Layer 4 of a small transformer language model trained on English Wikipedia (10 layers, counted from 0, width 96).
A neuron's activation on a vector x is GELU(gate . x) times (in . x), where the dot is the dot product.

Input weights of the MLP neurons that the questions are about. A number n stands for (n - 500) times 0.001.
n127 gate: 601 479 304 353 431 628 560 269 500 508 436 450 534 280 387 391 358 465 600 440 728 302 691 496 630 264 713 735 725 272 873 440 612 531 381 609 393 387 553 504 496 372 308 263 863 583 438 618 513 543 522 609 697 553 696 469 429 543 458 269 617 631 588 517 364 560 370 542 453 784 758 487 580 517 546 308 483 396 618 281 513 395 462 527 700 602 298 500 414 383 335 432 855 458 491 482
n175 gate: 562 532 532 435 389 770 375 532 524 536 343 666 504 336 401 587 555 787 614 399 378 363 404 540 533 343 364 367 537 483 353 549 776 538 487 456 391 761 496 178 417 421 307 564 535 496 594 536 237 548 358 227 413 531 653 513 350 492 563 595 542 632 583 218 672 788 340 671 577 500 543 548 496 420 536 359 472 279 540 438 541 533 564 475 340 468 613 458 350 326 296 600 492 206 820 562
n181 gate: 711 533 364 395 610 541 669 528 479 447 583 703 648 467 613 496 379 550 335 397 375 476 660 427 571 538 282 434 420 462 429 646 529 647 534 366 430 832 779 561 411 500 657 585 508 448 508 504 405 607 463 375 517 488 484 206 376 404 613 816 344 484 432 533 336 255 538 899 698 808 388 332 729 140 333 656 566 424 590 612 500 411 598 474 357 529 367 590 678 500 631 475 621 463 559 331
n205 gate: 761 139 550 727 404 527 172 648 441 414 377 469 505 532 710 652 398 676 655 514 390 381 573 311 412 570 314 313 440 481 324 495 390 371 698 576 546 683 557 410 407 401 527 569 496 337 598 270 514 418 564 402 547 863 673 279 396 315 839 110 620 893 505 509 588 564 380 383 286 491 420 282 383 672 433 691 445 486 608 694 628 500 563 334 416 518 477 349 578 527 473 160 576 590 370 383
n207 gate: 190 449 593 621 468 628 398 596 504 673 453 596 724 504 667 671 196 496 309 598 277 587 365 458 418 544 521 487 405 797 517 504 509 451 623 650 359 454 367 592 537 298 579 504 475 562 765 656 573 861 350 634 351 480 576 531 350 401 621 465 500 694 535 517 459 427 513 269 581 691 558 572 513 301 718 593 521 743 651 348 534 688 302 752 799 580 419 398 688 442 774 606 388 248 556 483
n127 in: 362 688 543 572 519 492 626 407 460 422 551 550 637 699 562 616 554 512 508 445 508 561 68 484 528 472 386 401 332 646 408 560 516 583 676 426 746 469 291 671 477 390 754 493 350 427 608 672 556 331 329 469 317 591 622 606 320 416 403 327 288 281 638 488 645 607 360 461 105 629 366 543 633 645 484 673 622 388 570 527 484 464 305 767 524 476 679 561 607 519 551 575 589 340 633 577
n175 in: 634 458 603 524 349 514 197 454 593 592 164 449 593 653 413 473 103 519 828 425 331 527 602 583 462 400 691 519 524 567 623 453 491 329 601 358 308 701 277 707 495 997 646 346 454 532 677 301 627 374 213 523 524 616 332 712 543 310 692 357 544 542 721 346 455 481 590 643 701 381 564 533 625 889 578 719 323 505 380 785 275 548 375 558 500 639 505 519 650 486 597 514 281 339 510 442
n181 in: 654 324 464 612 613 504 441 352 603 414 516 593 457 410 376 287 403 705 319 705 504 684 610 746 560 443 524 563 484 415 532 628 691 653 349 954 321 547 508 621 338 390 423 608 485 328 431 516 723 610 209 426 390 580 445 349 312 412 504 577 500 469 309 508 420 635 452 566 524 407 554 425 657 551 379 461 745 371 441 519 611 224 477 220 540 496 544 426 607 535 418 410 357 375 234 459
n205 in: 539 425 410 514 360 728 514 323 871 317 448 313 326 453 398 551 426 452 343 761 620 302 542 402 399 500 339 771 452 690 269 452 510 574 520 645 424 295 229 458 514 799 532 531 430 279 870 580 481 367 519 579 539 532 779 156 662 698 579 355 635 533 720 305 486 361 731 285 514 776 154 571 420 726 523 566 481 437 448 472 443 617 678 643 684 448 572 342 719 491 448 509 500 449 650 973
n207 in: 521 450 425 308 536 483 567 455 378 658 534 413 479 479 640 886 471 517 606 504 348 390 629 314 419 526 755 676 547 216 300 788 441 176 487 525 513 553 430 566 369 405 439 662 459 370 529 870 559 500 382 381 228 359 605 461 656 513 656 637 756 496 487 697 589 407 457 181 550 611 492 667 201 542 645 500 630 590 450 610 597 491 467 382 372 625 323 378 702 488 529 262 414 496 415 332

Each question shows a token from some text and the vector x that enters the MLP there. A number n stands for (n - 500) times 0.011.

"e ": 484 580 574 495 536 589 547 485 339 627 476 456 465 536 546 416 545 623 474 408 633 437 424 400 341 588 613 436 370 396 476 519 443 395 541 560 394 452 701 525 699 597 669 399 476 623 592 614 464 468 469 382 627 339 541 475 528 525 308 559 600 646 412 449 363 463 397 504 620 485 394 592 372 508 626 562 555 645 532 513 582 497 499 522 478 465 624 690 501 469 473 468 495 527 376 549
Which three neurons fire most, strongest first? n207, n181, n127

"2": 496 492 677 457 411 452 490 361 427 627 507 679 364 412 651 364 590 656 389 441 525 327 567 571 479 508 408 454 523 558 570 499 474 349 497 536 408 405 484 505 465 662 499 466 518 648 466 658 457 514 536 535 479 459 573 346 505 474 622 475 661 440 330 543 356 488 459 655 658 427 355 804 527 313 496 490 460 261 660 514 623 512 398 543 550 489 541 653 566 453 426 484 481 633 386 518
The neuron with the highest activation: n181

"ia ": 541 515 572 426 526 548 498 482 457 695 450 542 478 357 527 423 507 466 492 477 552 619 326 601 384 462 541 415 321 347 539 529 418 391 428 538 475 486 712 637 535 581 634 312 512 563 556 546 464 386 480 127 585 368 579 373 584 494 368 648 622 551 452 528 468 455 496 624 514 572 591 566 635 609 562 513 461 504 431 522 652 397 506 492 416 460 486 666 553 362 416 488 483 500 383 514
The neuron with the highest activation: n181

"\n": 441 551 467 567 405 613 625 431 319 488 474 578 452 447 437 380 638 391 581 558 402 341 420 686 561 596 480 448 360 626 438 372 450 501 549 527 437 550 589 562 659 603 481 563 486 612 405 455 465 602 483 432 470 499 501 441 498 592 488 542 539 535 406 578 373 449 404 522 473 396 378 477 469 617 501 516 499 477 459 671 466 526 402 430 575 486 468 813 434 497 335 643 355 510 482 618
The two highest activations, in order: n207, n205

"cul": 511 398 550 431 542 504 575 459 623 671 373 404 486 380 564 409 390 560 601 385 616 427 488 419 443 399 348 441 419 421 488 529 544 320 287 352 598 490 375 544 567 564 464 589 524 684 416 570 645 395 619 345 529 444 535 452 563 427 486 439 726 399 543 463 386 396 443 615 521 467 670 571 554 454 595 204 665 361 369 495 538 474 513 456 545 416 573 619 419 407 564 509 399 518 434 609
The neuron with the highest activation: n175

"B": 479 475 475 350 631 465 706 512 595 419 639 541 454 507 462 276 391 493 438 569 576 433 629 536 468 448 516 489 254 614 558 408 658 488 480 654 464 594 487 544 603 591 341 479 501 648 465 655 441 534 521 444 398 627 325 393 439 378 612 490 621 551 460 514 336 561 540 425 586 515 461 553 648 427 420 415 487 544 561 555 574 589 493 600 382 593 434 658 525 469 637 597 409 552 350 434
The neuron with the highest activation: n181

"In ": 484 645 456 419 592 496 682 588 444 493 658 565 494 537 479 387 544 440 514 414 430 445 350 627 393 545 432 555 387 492 512 510 508 582 483 427 469 482 664 596 674 658 285 657 393 478 533 609 458 674 426 404 577 343 674 538 522 562 561 559 549 524 551 542 359 484 563 574 380 583 540 634 407 612 581 389 428 544 503 603 498 429 525 414 589 390 555 674 588 554 627 574 516 572 401 463
Which neuron fires most, and how strongly? n175, at about 0.29

"the ": 516 613 573 587 504 632 592 520 470 405 651 562 528 463 613 387 629 483 565 457 547 354 483 490 337 545 603 482 268 423 535 530 425 530 482 470 345 521 762 468 664 614 359 540 479 540 567 527 593 559 503 462 603 532 490 411 518 565 488 552 649 521 600 550 422 545 520 455 549 515 446 680 556 432 475 562 428 649 503 591 658 483 544 378 484 553 580 660 541 556 558 489 458 479 379 538
Which neuron fires most, and how strongly? n127, at about 0.36

"char": 439 513 460 533 657 402 519 521 587 714 372 389 592 619 624 460 449 583 526 473 479 473 528 506 447 370 469 376 436 433 473 649 549 326 438 375 467 392 440 633 560 616 474 561 507 516 525 600 645 373 427 161 501 554 704 438 457 541 502 426 468 321 535 471 402 491 471 483 560 416 571 468 554 504 537 376 562 436 661 486 512 440 609 538 519 487 661 673 674 509 643 482 376 307 388 615
Which three neurons fire most, strongest first? n207, n175, n181

"ies ": 604 578 603 466 501 547 497 432 362 544 665 542 530 542 569 502 510 500 520 361 606 459 320 603 449 559 543 450 306 313 527 496 392 408 484 549 366 464 675 370 653 580 623 494 530 575 627 632 549 463 388 357 571 357 577 486 541 551 459 496 565 542 381 537 270 500 410 441 580 518 482 494 351 639 595 584 598 544 479 429 624 436 525 458 438 522 628 711 550 494 439 443 500 448 472 553
The neuron with the highest activation: n205

"sol": 515 288 430 572 572 569 498 527 566 450 451 547 501 526 537 347 553 499 582 509 415 469 569 432 519 397 354 526 242 358 566 627 528 444 361 466 490 429 518 657 703 639 548 605 492 564 505 548 435 496 416 700 404 596 451 440 433 596 544 557 489 616 565 595 353 378 431 367 686 453 621 684 541 505 449 473 589 429 486 468 649 607 455 611 446 513 534 642 598 514 731 653 340 510 448 607
Which neuron fires most, and how strongly? n207, at about 0.99

"ens": 612 459 531 566 562 516 570 482 334 460 536 499 506 475 546 506 546 671 552 378 398 570 561 382 528 439 527 541 330 424 451 586 518 403 462 387 403 549 464 492 681 601 652 419 640 617 459 563 464 416 474 624 494 563 571 469 673 449 497 367 497 473 347 387 459 499 453 351 646 389 534 543 437 519 370 518 537 464 390 468 583 474 421 461 464 343 504 740 502 496 435 651 390 448 303 650
The two highest activations, in order: n127, n181

"ol": 487 392 477 524 616 449 697 456 661 552 437 658 506 457 621 562 509 515 600 475 475 566 566 514 415 403 346 478 531 270 471 543 459 478 418 467 557 387 310 508 710 610 511 560 428 542 418 629 585 285 495 532 516 549 435 371 569 627 494 447 616 437 516 560 356 390 489 474 717 435 499 545 531 448 485 576 478 548 463 420 584 613 447 454 406 459 559 567 511 418 693 646 413 527 467 512
The neuron with the highest activation: n127